Layer 2 of a small transformer language model trained on English Wikipedia (10 layers, counted from 0, width 128). Numbers have three digits each and are written without spaces.
A neuron's activation on a vector x is ReLU(gate . x) times (in . x), where the dot is the dot product.

Input weights of the MLP neurons that the questions are about. A number n stands for (n - 500) times 0.00045.
n8 gate: 613463211560797484436496417417636384463599584496299426598323710624667524597468337248545306521466316711344619448857602590564528302624239657580629582618500346651443496677516397440398730624540337405540348445565251409362471447381476622345500280309438608479339532620637417492379443440605520539366516312589703480607386395847678608779484484618285512362459573512537645480588696624643261747504
n43 gate: 414360415228513401436548681492474436491719410692732328884243661368496453560409483284675383680419770645398411517428622420491470401491561491500573610437668618517687669573339825393508706547654579654543568682223389500589696653557568487904521676521671363518521697769440610414626392670530550633597559735513635577551631306690775230193525500360551676496413409539717599431251538240623465541534
n63 gate: 596644500360401387587546557484554488399463587512417577677549488393545604217429475363546521976657682418706586633656894403371608458483626438355487355520628378370681563446551594521366478219529360551388351500349745221324457045578455597175279570558657537659670339673542684721617667298583699609492484417500466820541487475423488787443586397424574508525399538446529712405454450525534406645588
n80 gate: 423470412504449466753354238362606416530750415727619196366637579403408356726791410312483521613509331639673467504446492637381411666462715577479393622679766550715594491492397429525446668623635484622215500584457657290350821612607458655437705386525777746416458314492662605530595697513789595434433609551782496475454151381391454312424537433685264449792457603623375623407615487614625391446330
n86 gate: 376559568511727366496690482294396489755468439606240581405394617539336367399409518504328689470504374382597440525422401511392608438317537565677544308599522465456511438284489422576525583590658632463431604318293565489600635471432618847486450482507489316406619421360391493264627602446279451391705603475555449486536518500236383652337404339500410457383547376464350377226381417450614382500797
n96 gate: 467643659603644442837450472561714455625792616262533296588346748286611649425471534402428329398543289533410529479606257274674799463620529517587375716419359313555760253409429463388326301607323253381641570627429636586333732366341439379512443562673386364655425496368512537467314446500616565552403447344308404649385735512658647393448463291496459240345605605442693736591367570488420411513409
n122 gate: 734366492647284452572504543670500361443449420644236471508677555301670660504456346685512645570592608520397532383279512508520616383608658661472488549504595394589642326404406535540441416464321674590596707255661416500591587894531805447722551616611704848670436803536520425593391585579420265570441555544472212472361569504446701628622555476472719508378524330552318560576580436440443906525564
n130 gate: 393562593460940471358496496641512601314592618771406617533540335504653565557372376479562406437731357557459753500302408588500390607598425508724410939396660504583471421431732384435424457423528264220537598488302618609383589571657827574553404305378425533309492593484660778377596393391541644552648311394496512202548823549559677618564464613604403569541690277418384390394422581589679496465406
n158 gate: 857417315431654647653488552733764557590372703444667579504540504302355354414373694165562381479555541359492596619408432353642647651427562443272766625216534404632731459492699460451380347350614598629561703653549780464540551467536552418444504390625633427301590496342345536656333791472573408713544432549578484785641446439395468559603552371401682793525541459630393773309357435387500546604467
n162 gate: 409427386650421489482562599482507378496567532739417430430397578529543558246322474303529627382371421693496582413675454560723692732424570308626376437706463511467767358464606511168447447410342702485475590528547529696376410496504557635443514558486378583496551780597467486554757442633449546672567528593431379370525646435385383496405702439500425615401529288319533500630471389658404271182384
n173 gate: 420562384541636408428573370466458538442504655478565609473373354640447330519745434527434626333500648361549189462470545500697637607477851340379221449653473284650381208511550519329377334508405445621473466466473678339466472650333354631462545345504333409709439277322565485531607477451317615389548287451657427477402550454273324837420526342604394640623611488633650340326633424594399481637634
n176 gate: 521379245325664467455355593654316439417464463596467576529444314520597508611339396437567422656638434350370492661285524540586348430345650537488475353435741428683512367627521383447484333418316460546331336476723467196367879187360451454659452475614848480496714680757319601145412508561533496731375326598711500422459229410394399369232468675387602369309512492492338549426508373370722609474599
n222 gate: 668373552530270352496439697511440398343441492574462345550337407504579470284393139554246584667298685552459720546537419696375382599459627674681492457336488411496515435534715686617485358632549329736527824493325436336619394519479623381680478440677763447696644519440584582439319428609576518610296440508500676473474254337609530348313753418519316413477531561534473610553519421639477543508561
n236 gate: 548259379484524544610520550461642586711787610265389597645601469861742457508432660435327409427558539555555434393644597608725504611768628441539432439620358345560388276378476640472117508618413473613270457543508401371578742676283777540406434677531435555561496583740639644508469536394540311780488418480731468607539460666610251325421500711376469603460320556401500551673508453398508605399571
n244 gate: 284372218163475517371394521488529579296731659512576728423290426300650387323441432409615407621566664413291554639512467360257382737466432449399420423521513619509683581597274620609422504567500536547382475454508433666504352415403280717267463877492539609587614446621298475272467487709618623427277405550479538803342602353574889487177587567560533630551649462618449428257361412487230440776479
n253 gate: 568100291231584253685821521563268323581405576587542461431562450361638665317406517504435619673757508563571663683680604624606449313344423377483342426558618716569628491686569562487554606382458341465351281525470690642337772277477872419437454340521669462755538538378564513606451338895441823660488388416470697534546517428618638631634392483371584475603551509301556547242597483559306383374576
n283 gate: 516591560564431663424537631380460476369552330579257542620305376488275221439333455220615614579636613564387728227592603599739715582569553512480541396341638667759574619451475265362476246557662301496370443392492524540376714595580761356713676710488483573651480593456398368684587475633533444874397839649615307642484442630554400542645301319558403443406356615492389504601589423472426342427390
n307 gate: 473654507526443508583592626403617470600507383615311504473467403331609538519725627352750599387484458628846586588597448467716352557545604637595447415474601656485519661443696511424429464198394314516390553530584477545537205342496515393774720610470620625563625440372397500500736699278306504669578459394508488454399304208547646410508318635438233428592316580511339314247447413365523593440435
n8 in: 453622403458193556602496622694462521660445261525560303435425626440487662397569600562496431447356675602092479590758487659308393358585682646385608390744430391548483513624387664663316862739466191759075402432453419589293531661453441513576593671627168577513534704479418348724387233589684517512395631474556435560483674337513551526617483559643644449214535716453487389419269479644395404691453
n43 in: 448406569262533448423407587358485540470609533432426731605457394504518463411586312637395270568566415573493642333361330543637418701463432430363399455504572293406725466456199507463359488364681514405340371467422496394664719380614292343265256636717489316350544621434459350321558660676333601590500431585216504496493399645557566473504427445688555408575601694515418659397522504801553697633467
n63 in: 594630534254546438289371189561523627418371639421434440390606504431508500220613681416409523488313543358615321749580561663399415667589461434318625746492552697343429633531516317550477633346531433480768566458586512749370536854513603398719435654435603423512717681438442336551500161446430447726356519461676465384630382403727702392590614462437446570520590653620688566427504535515330552348465
n80 in: 580371324555445668449628609598433433512562619655409451557492516579253555380612713459464440297388528579563711261810469547635341568520560436496324565344051418267508624448371504766609405532670580419635504512572579461187492774509402476815683639666338504698377397567217465516361352618520609670683496614424456524406343420198641328412438476464465500359548476436564552559409449315192602496524
n86 in: 450459562348434533480453425706483500584562550484334306520474330586480254550198473449605473684810553553602533540470474584354533704400497317520389718546476578443443551357659768443445594401401561565290440546530570231454434240375431672418457490695476573434507411417543490390455567550573490536503421596517513487618453500610628301447422503334659490456470335280692477693590424596476507422363
n96 in: 448597414528663788417681574649536631504332508399667484366512637634299571660544488393613412459596623595508457728535414457683432480655617696218448492433631500544697427428464453643566238671504458545496734382452699323547673670285602460397739405516207579496376238579448547384655676346408317655586351508432476540602609596808382455517168350431453345335488315695742600381321500472634729606608
n122 in: 347539526654568763444431556649372553435519379493439449191474560172477561789588538676535622566647500620500627329399381418481367485330369549462565049735488344738273657618658597386675575394485376477511417586420523496347571604513552496613519360285430428709511474458348552252600508737462563426537485394565646690432369375410377512456478519473379485588331550599577530288720466331608531452759
n130 in: 435566585572583330547398631614345604464585680387590341573405624539543511583485493422500377537613536707493717598450553613323529319665244493655456685582311426365624646536603535424800406550690521544453550504525197589472515229262361482539411460335658529275486532579609511475511638461630595440635539435271438507521258467530642493538426493577375594507478478673540439428048593593607685642605
n158 in: 477637542443569643321539334413454641593319458687431421641508364897511102423512430650570226559657650530416511535625534515542523465473391373504546335292690643224784321412391485500534556645408711284431511572399377728716659484352375500546345649485437527612519523680496583318646519622585369340568470477872340381614531481496383492508545473391515573411535585338395488519673504428351264386461
n162 in: 589385549707370649514589632396342352578465659410518457349334583830535493489600457555529635529500602462409538294601448390458426457620514468444660420479424517325600654429461417546483400567553384486426753566603377521500577550628476697395570394556435317276610430644638437454400888549560307497361816423411289334497754507409503333414559539439381532461468568634479518645567518258291471388323
n173 in: 596376436526667729534462396616610379531470568478584375562481350708639485843657450586268553426544602342489448515534548726777538637534573477390339500474344213615627519492577496515392326375549419504717534631508656417549520658320624769417422489477353568756561436916473545515833439357397467434392410534450554485492724447336253574408597425612413409600442385237662492299538587624399418601496
n176 in: 655604487568422493558524396587537408414580340347384437524543309581470708510730497518476534493554173436473493483217721433377456397415545534739613469322437477625576379415587560466433518548558523549582456544617388412386504451553513369439503606537570391514551615554264399582587321781541500563386557561655255500412607404493648570324627581542510466376251679558341189480380432503403325395291
n222 in: 551584542532532724781471680564550389645444632434378555416651567668504479514645307589551475393282382585611532615521342426357439493461402658633576441422482507431569475679602511676437414253411320448406386496609582284454571474717624489493701432760423668675593364436605582587577446596565539507489277543442609532550515403600581378764214635227436532307518533532420450321482353668354353443760
n236 in: 682287601480541356496716464496651292732431553436512348487528423671622344644504387200529715681634578415361419409549625765471479322856571422373479323734407468550488583697713484463347474762541433731537254326686385528816632567419545342386371451598437459705266525471797589550408628447562669404460456283641255644419483265635395530461407455629443463475446479767579286508356635643295407465558
n244 in: 903372612442752623667419665400496513487405399537858647749475363324417521576678662192723500366213462279596620576533640422475378542542466652428691453363305360440649440441491695369339526685416338569606538654542567450380517346454546530517562172571530445483378835672500596742459576546297521754376467379462585622571291424439770504278620596641500344679398457724504648706572492554564444705775
n253 in: 385463172468455427540492695536395649270448731607350346186452620411544642333357624571417671496679630770363428622468560516443720480387331618683619500384441361554393492646723440419675670540342461550618613412492593540224635521549749208496568541561342358664716872423418504390496578484394313468404336407586442561440694590579264709774568395438532520385393303313459528253472682681467442354496
n283 in: 240725484508439562451508403536381390517516492552512458479343762651378480356347879601767286508388553541573387541322520416418521426345438479467640798444462464296633251447191399746355650410398310609591300435463381277314564613748269288349351557590353336449586353586529302764436624529397424651613597308227429533524404673504528344288303589679610660512471317512338553480541525553613424665290
n307 in: 450638265431443430406272335641516626749516422732582651588412548435642655500541533606592413328491508346476221698423516524717467393561367500705231500484758387637591317545708456734271427578504476429698337358413762520714453267396407429541649811410244406428447500369475379723620632455233416803653403427438338328646388644669617339491552752408500508616512363385350410459336296439513370474508

Each question shows a token from some text and the vector x that enters the MLP there. A number n stands for (n - 500) times 0.0073.

" S": 538625423508592494419704443332496433456390603531599490613470424595519577530544534772364555334436523463517556552389510461444492484461357387427520561514530673460339480410553708455691609610565487433663599686508722337489408492487616571518475620513386509444425608441367436265339617531403560432522532533488481626450415348349576492659428441525661594567372572528518457662325404562527341466540
Which neuron lights up most? n86

"ated": 315623391487393618502342405562327431415276544309435385601369738648566505529419632538461411523358531385677315533596359530557625353572320590513556445413453452492491455548373523433595566653440473533471474325522642467419555491525536624573335560507439549454459509556296499699286501538697655488554498483419619435358422446480536525655194523297475599606587573322560636532544661289464520589608
Which neuron lights up most? n8

"en": 446521479370461516351366507602733530543507456303535495694459518651547421511481577563305493511389402364715471722270446596526441710560273711529497291338368508648489289469203589522499605372596563507492610604512549506493548533592502486478473597413613445451547561616451542614344565552498476437572495665379656615461452429510230572569563365462455585489435624702610436425413442497523515494736
Which neuron lights up most? n43

" r": 480498609422391517487748374483430524502249482438537405605471482465507459466569649763485353506425553492613447550368390498773483344508448325359580421542530582456360546435664541443695559671587533608585497639438711544494519619521457523500477541404324465484576708523330650532535633426482472507409440642464570402254404300432397426624696401426560711615509618520443542590482455589608304611393
The two highest activations, in order: n158, n173

"er": 558553608484671574485639610450636622529589546309544474563420479592597529426571508605467582389363461346387625417508443399380423798520465393434397384521587555505489505511476584505548605507384620630605502449580465521671686399554369482415491300468547591418563526587505312373352629620536216504219429653625655569574447569484469567511503674437548589547421414556374498680405580567358404347446
The most active neuron and its activation: n244, at about 0.42

"oin": 447551634645287560465346442491672373601430523554566503705453511407475489441582526643420498577377415200336504618425391599529364539334325721709464476301398534467418332409487507582520497536543711595414368458514364463456405373555539307470364468622386527358641537526360224503413352616492638524396503566206601529569433457589552517551678542438501432562579412365660496449410380619555500434632
The most active neuron and its activation: n222, at about 0.6

"et": 487392615454583397463593410395500427657571326482470290538404386514382393447544518579436386451383621724649526732436582468373501514503452386426572542530439407541372484605497522383673595422312492600536532483548481428399547392559484593391413456427359429428555542474294463592526404619637510342278591647309469376346566679570579500553277563620512406696324435468444717442342481508223401266387
The most active neuron and its activation: n253, at about 0.32

" t": 672543479518500519622541400406548524513486396573516474571472567597447475507594485766458506474450518457669447545349442551603543391453428491425696487739418538565423444199670732508889448600571565537539597683492473393511525603543436508549485457493308611337436617464387451509361620701373433283380540507329537389292474414396597408579643469366600666642579521323463445595560540445501380445519
Which neuron lights up most? n122

"es": 316377494365617419371498330406491413507333488520607310543490522487620375481444635447428451409355489486475498470649524672471326573480369462463516386629473577537345550779451586473538544550567457600552487496385621427633562289444392577709429719503325430444492598336495429667349458547688609253477593433561464649414457709408424521657501638501360401573433567612533484549526554471344523469464
Which neuron lights up most? n8

"land": 342475461456617567452378783371459557518564604415432379598579439487479507453537521515404399593500406391505468649307558647744595648691444502531470450495562419592410376426558632414316525379584538569485458572355490330326471384644360493433422605271226349416496518674690433535449476408575719448459464492519471320431413477383458527644249304309472564691373431489531386549390489695446546433727
The two highest activations, in order: n173, n130

"oc": 429479582473516460499410543411650501377456670601727366563425579467425337473563434501366431525353584228470422568535277420491546553506506589385440414427385495564502279373407430526404582480797578562594487408486482357360498476631616495482534712492622461572596714691537648478381565475542380669539537385359371714295424217316607467562290529302594534484605628601406534609486607483448574585442
Which neuron lights up most? n244

" War": 580674422419514495461683523457351480406634653324424468516446583434580383679587531647453474516426368510513554616529492600654381270547324450344517494527474545534431534345549274386484598574593601573391399421308484339544582441572504479650539568527420347363580640556643447376503588491652693455407625568417517440492483697365391521528504518607698475655456582586717302536382393514583407490426
Which neuron lights up most? n43

"ell": 382620495431518421385479500499469486485366657536497571543388355470544590415666596494559378507420389316235411580554465684601409536627514577441420340498551401583412462268709455390893471417641584639518461452469381435449511455596498500548436475487575527437389572616347259415552714493531352665420429584528489587160450398494380585570279528400472450565575466713401242618391657540505428356358
Which neuron lights up most? n176

"ies": 453532409423587527370638480366510376570612544143414485598335528404507320528427497382470428527409488591297509532354433674562621365652537540389594375540270440542462299205477748601410625513382409606699454570518536603476562485388544501459551634531318491432370615601590342726492574399725605319432582646551525656555483569551479503567417527370431472558619614534604459637425533404538630544627
The two highest activations, in order: n236, n8

" elect": 479522551478549485519541334421555463393428577637664318561394511449428484602588398591430327555309457403537576571351558362476509714279423533500568351762394676427293420392546499529666520416609606501552427657416345351712433512470406513600281711584502552390652568481499489583524401551533553413473566412329564576591493577298575276484544433459559495530463623552414431468540341493518475492570
The most active neuron and its activation: n43, at about 0.3

"ember": 490608644592381547417499738573415338414476550591593366407394499449506578544568579531394547554293537344289550635572482506460345508369584602453362357302428642398294452508544414694412580572325698575608384457508476419469503567583555356517546505695566502578528452563505691370534499539655521655362607483406554463514607590283360399526333621503397513575690678553555376513431352545467428288323
The most active neuron and its activation: n222, at about 0.86

"ess": 543637578360456571539451753572566397455417353514761440456478565516542438660465506606627376546443524444485597668710459374431568479593567329603452458461472662598554277281368556499750542611383473642719595647584696481528490370580524424620334619465537626312342624592399405629385409534799662559323585594445420524451463510435490622556235552611480374626464536496512480538480385536498451452455
The two highest activations, in order: n283, n244

"al": 516483583295478605444509439425500390251470575453491349433465641627582583416453586523267425400376606374512489633571443615407389188570430428519510369468558516378309563533365741370631444493540648439605583485607518593593601509524452557450438595605368466427348507529412621492600496701595712309520478456440570424479523474489668620708510640348512533548269723428557593539404601514577487344454
The most active neuron and its activation: n253, at about 0.094

"ed": 387621684485473645449503521300580532526378427384537391642534708637558453527574636636557538388387452230372519516485481527518529348498504645687622315500550402454467451454500409458847510597475572619666437490345558408510561498562437600589364588635545598542396622501351249594308529597609445561330504558393660520351439430426432533459290579401382428564491441504366501680434531429524412544703
Which neuron lights up most? n283

" 194": 484550419454510478536563486442518497510259763476640477622535575510505382553711421510525400659381435469504408650245522531402509617348414329427365532537405560521257413381452550444685535524377456570370418514362405475478394593552368492572514759680546525468540543492587316520440463668412472491498617473442437283692565569319264568516466473446517499420583513602547202633377554442663350480482
The most active neuron and its activation: n86, at about 0.08

"ium": 495632213424609649472608425499558427552452712299570404499464420552434471423449469474510552730338535456525476509618489430738501402631457626499449465619437354618433418320554499457239605544593456653595446440561631460345537477559417406509446325489306417470504487584671533711382477318560584333571575392544508385537345574553527563594514511465374402596648485470587330631492540501365662447570
The most active neuron and its activation: n236, at about 1

".": 423621486312587550405680268685529574653460680310637434588496559490474496633511684480353508576444574498628410437524408412415361454498560414433678580646498653583385511515526685533706547532612615542516542397568543431484546382472515344528435628681334484399373615505504383371413690466424692407285497636415521290517485451324488389552279638434407374649476424547494580550467433639487650559484
Which neuron lights up most? n43

"ions": 516500461375629496401548476452542316491413522198448470511342693295590311564370550437548236604347463489538413696486448686507536266614347544465557372536462494454440302338423753570485695539380320537665440434390638507417430515514427500578564639411280579379365537648532319621490343488590627443490616514591607573639473521557571409572317528428451474500472470583523405592427517587580493587529
Which neuron lights up most? n8

")": 446649586485560623423463360424753486561354559323709687494517349547550414593376618490295392665430590524625416436299402629657433352704296586344551535634512564489533646474604659480650504494536615370480503655526551458531517534606472548509406515455407429552477478616498487474282546605675461275449573423441649382505535537371383388695571576369407519517454594418486415676291526491534503512401
The two highest activations, in order: n236, n158

"ment": 476481526415415565389494478495436422316368434520568352394455678292455393532438359629374479515404493418422382701609414548706447540406493526773349400368217628352491580543390614517555663467639524563525497546491460400484420469600489540510432604556447450446352596722700450669287374593575618342392593611433544526413479457445616425497613511466488598554609495548513434605375420507526531443687
The two highest activations, in order: n244, n222

" for": 414575525482541476410779483438529430480355704485623466413461550511560383420499612650496534545417487315480424538396493415634453596665421323466538385581378450435308539394629475497717489568360682399658461510350396441502546422498380426557319593489310494339388603476435508693373670629442612423302681562413470344744520365352485332493450500335479518495465570566549554544403324613563291517515
Which neuron lights up most? n162

"P": 568524415616426621547476386409410442417353394628713402566386411572392508443588463665495435394528622515532489519423504669683478693545254568420492481459437626502422403487605512328561599393514737508464468635470536533562444367480495442318595640592449640451645563489470375313358534607519700307363636454292655482449554519404467537656383769507571358650570353585436460610416536580468656440394
Which neuron lights up most? n162

"ad": 351488497326491536399625321544435482500483498494381422427486383496568482404604514511554401459350537478637295638411587646596368447314325524454536389556440597435335533824434376581405553605598499555585363554483484501390564416597546494496261622381542325430507631406504293482457543710513469600516559422464471579353481468359565636727522402431428577461374629583349633503442561399361420301229
Which neuron lights up most? n253

"i": 510597432417602603540527483484606698353498485458521383364519351602504539432382550505430610440392547446480559570624383598557324626729436537510618391594514436630330308521427603563475700379483530631351511291517593567547562433601450423492470522506410385505570616441595408444484714448510644454663391516447437559303447564528342422750595502429454502612546553375623427594404538329473639364412
The two highest activations, in order: n236, n307

"ial": 533590497406613441592541581353411496365296474602597347427559661481588573432565516545383410455379497324620592534743463549471561326640528496641571435584341458459554398353540388487510499750281395616552421563375532512351496206568523447567560489302399470497334525362607472631575699437648321488616656583510520384371449634478491534622428644490559475713519446539610625501387701451387590333628
The three highest activations, in order: n253, n96, n8

" com": 629523699504460454464669341540423388617343430405575368476462410489493355554432570639546598637400604569614600627364459500577524424501423507492448343503280537601442649391599426707601451582510521478683675504490310429461651475400481437527526491425368568407453496447329679618515491545467465547431564401608448498356471473345492509436493410430659580643571460565363442668543320396494317530667
Which neuron lights up most? n122

" Pr": 655510421347517613504794547406457440346306551403650392566450585645392450601502546606495409485466453407543525683509608734579455790365386568375385465635390756430511493468505635519617585514495603573594468454407557475648454472590436547480335687428433487482495581472428564488418535512464583432561472509412505543381463347262482563667493581600673561580546578596450599717553344603566380540492
The three highest activations, in order: n244, n158, n173

"im": 642440316579432607683689467550671538359481550564451487432583466635498494513520468583557457439411494556361465535330580683485397422553474374442413416644478403521479538343384531482649433567567707567525462576389603403677549393662351419269528326370540411448477459674470377534617345253489707367491357631411548414533567579731727576457370608437514536667604416460428534687370635609430468310644
The two highest activations, in order: n130, n173

"l": 544609387552510614474397476457422487462271609402478478628404430609496369455576748504385398484581571503365345568480420613612378524622554412590595438358530467593537198579397474580512557332529589508610489614484806580532499301543376412432278620262459694385278660594352362388508538679450599376488540404544392492385466567430583630586310691373537656458299613511533458484460446579545571469496
Which neuron lights up most? n158

"e": 541515463506529416428510501459589569468536593616507532591484428638522448430570699645532469411354379531336538546306620576512212590505548438529551490588574571532368654400506597461641475421454589393570559732566515254521712407610397366407621515593292402504437397605330282501706371362505527278466336733434567446471576452559462476531532508610513502544436552538670487429355755424597525442721
The three highest activations, in order: n43, n173, n176

" and": 319538606387492569400790362581454514383240531452660477526524560563570594540542514545423495528529553465456397595612447549569343269527360418407532598596396351539372407474624548382591505571513578338652486586386573415357619509574601562547413632293379512340319473490434482460365670596618562332414562515462521454327503423418537386607317630486376574415578491458464491700522525641602452685471
The two highest activations, in order: n130, n8

"a": 416636398322479402491653567368443613308421464421539475401431358454511416475478489621452494535360540517623503650512490825450492512630443494344578454556641464547522568463444594401516530475590535534594529525364790499542683292601522476389506667668442554422532621522500592596307634479591730402552322439380489521521567434485437492637541684407386421644443543441490484497541571514313689424611
The three highest activations, in order: n253, n63, n222

"4": 371544506349459577455410308588487578688214605457605475577242505582489434462652364459592541505387468446525334606333508519457387667461352448472656443469388539387337506407524692492593484432575432467495625439553606504573398505517365522405549713471408497395546468504518387580637457486468550377499757432337605300599494519344439572596274481388424409585507434531520278459364535517624610391516
Which neuron lights up most? n307

"ick": 495612511522369592400496492749435539547404430375479417543288456608588395470638613633413602495451592458440393408513460557562454504611428669557383395453482434610371372427472474634446349525767604695581416598485558557380473407585454715317375493423284554388523539587558466673430439517658484425462552481334573562492372482516343558675509519579517481374617542650581420664525441506411398291702
Which neuron lights up most? n173

"ry": 543703497215728510448541493539670511467529548498587400443405505491634291525443451532387327454407439440506475487610488630668384383587539714503363476573501415499470574408507590606484555297675433462543448569434412482522535538511344529738381399357187410381424585524705671611492777448587699389442495625329528397515384391351480563656367549475491509543581642441582486712428606580481565326642
Which neuron lights up most? n130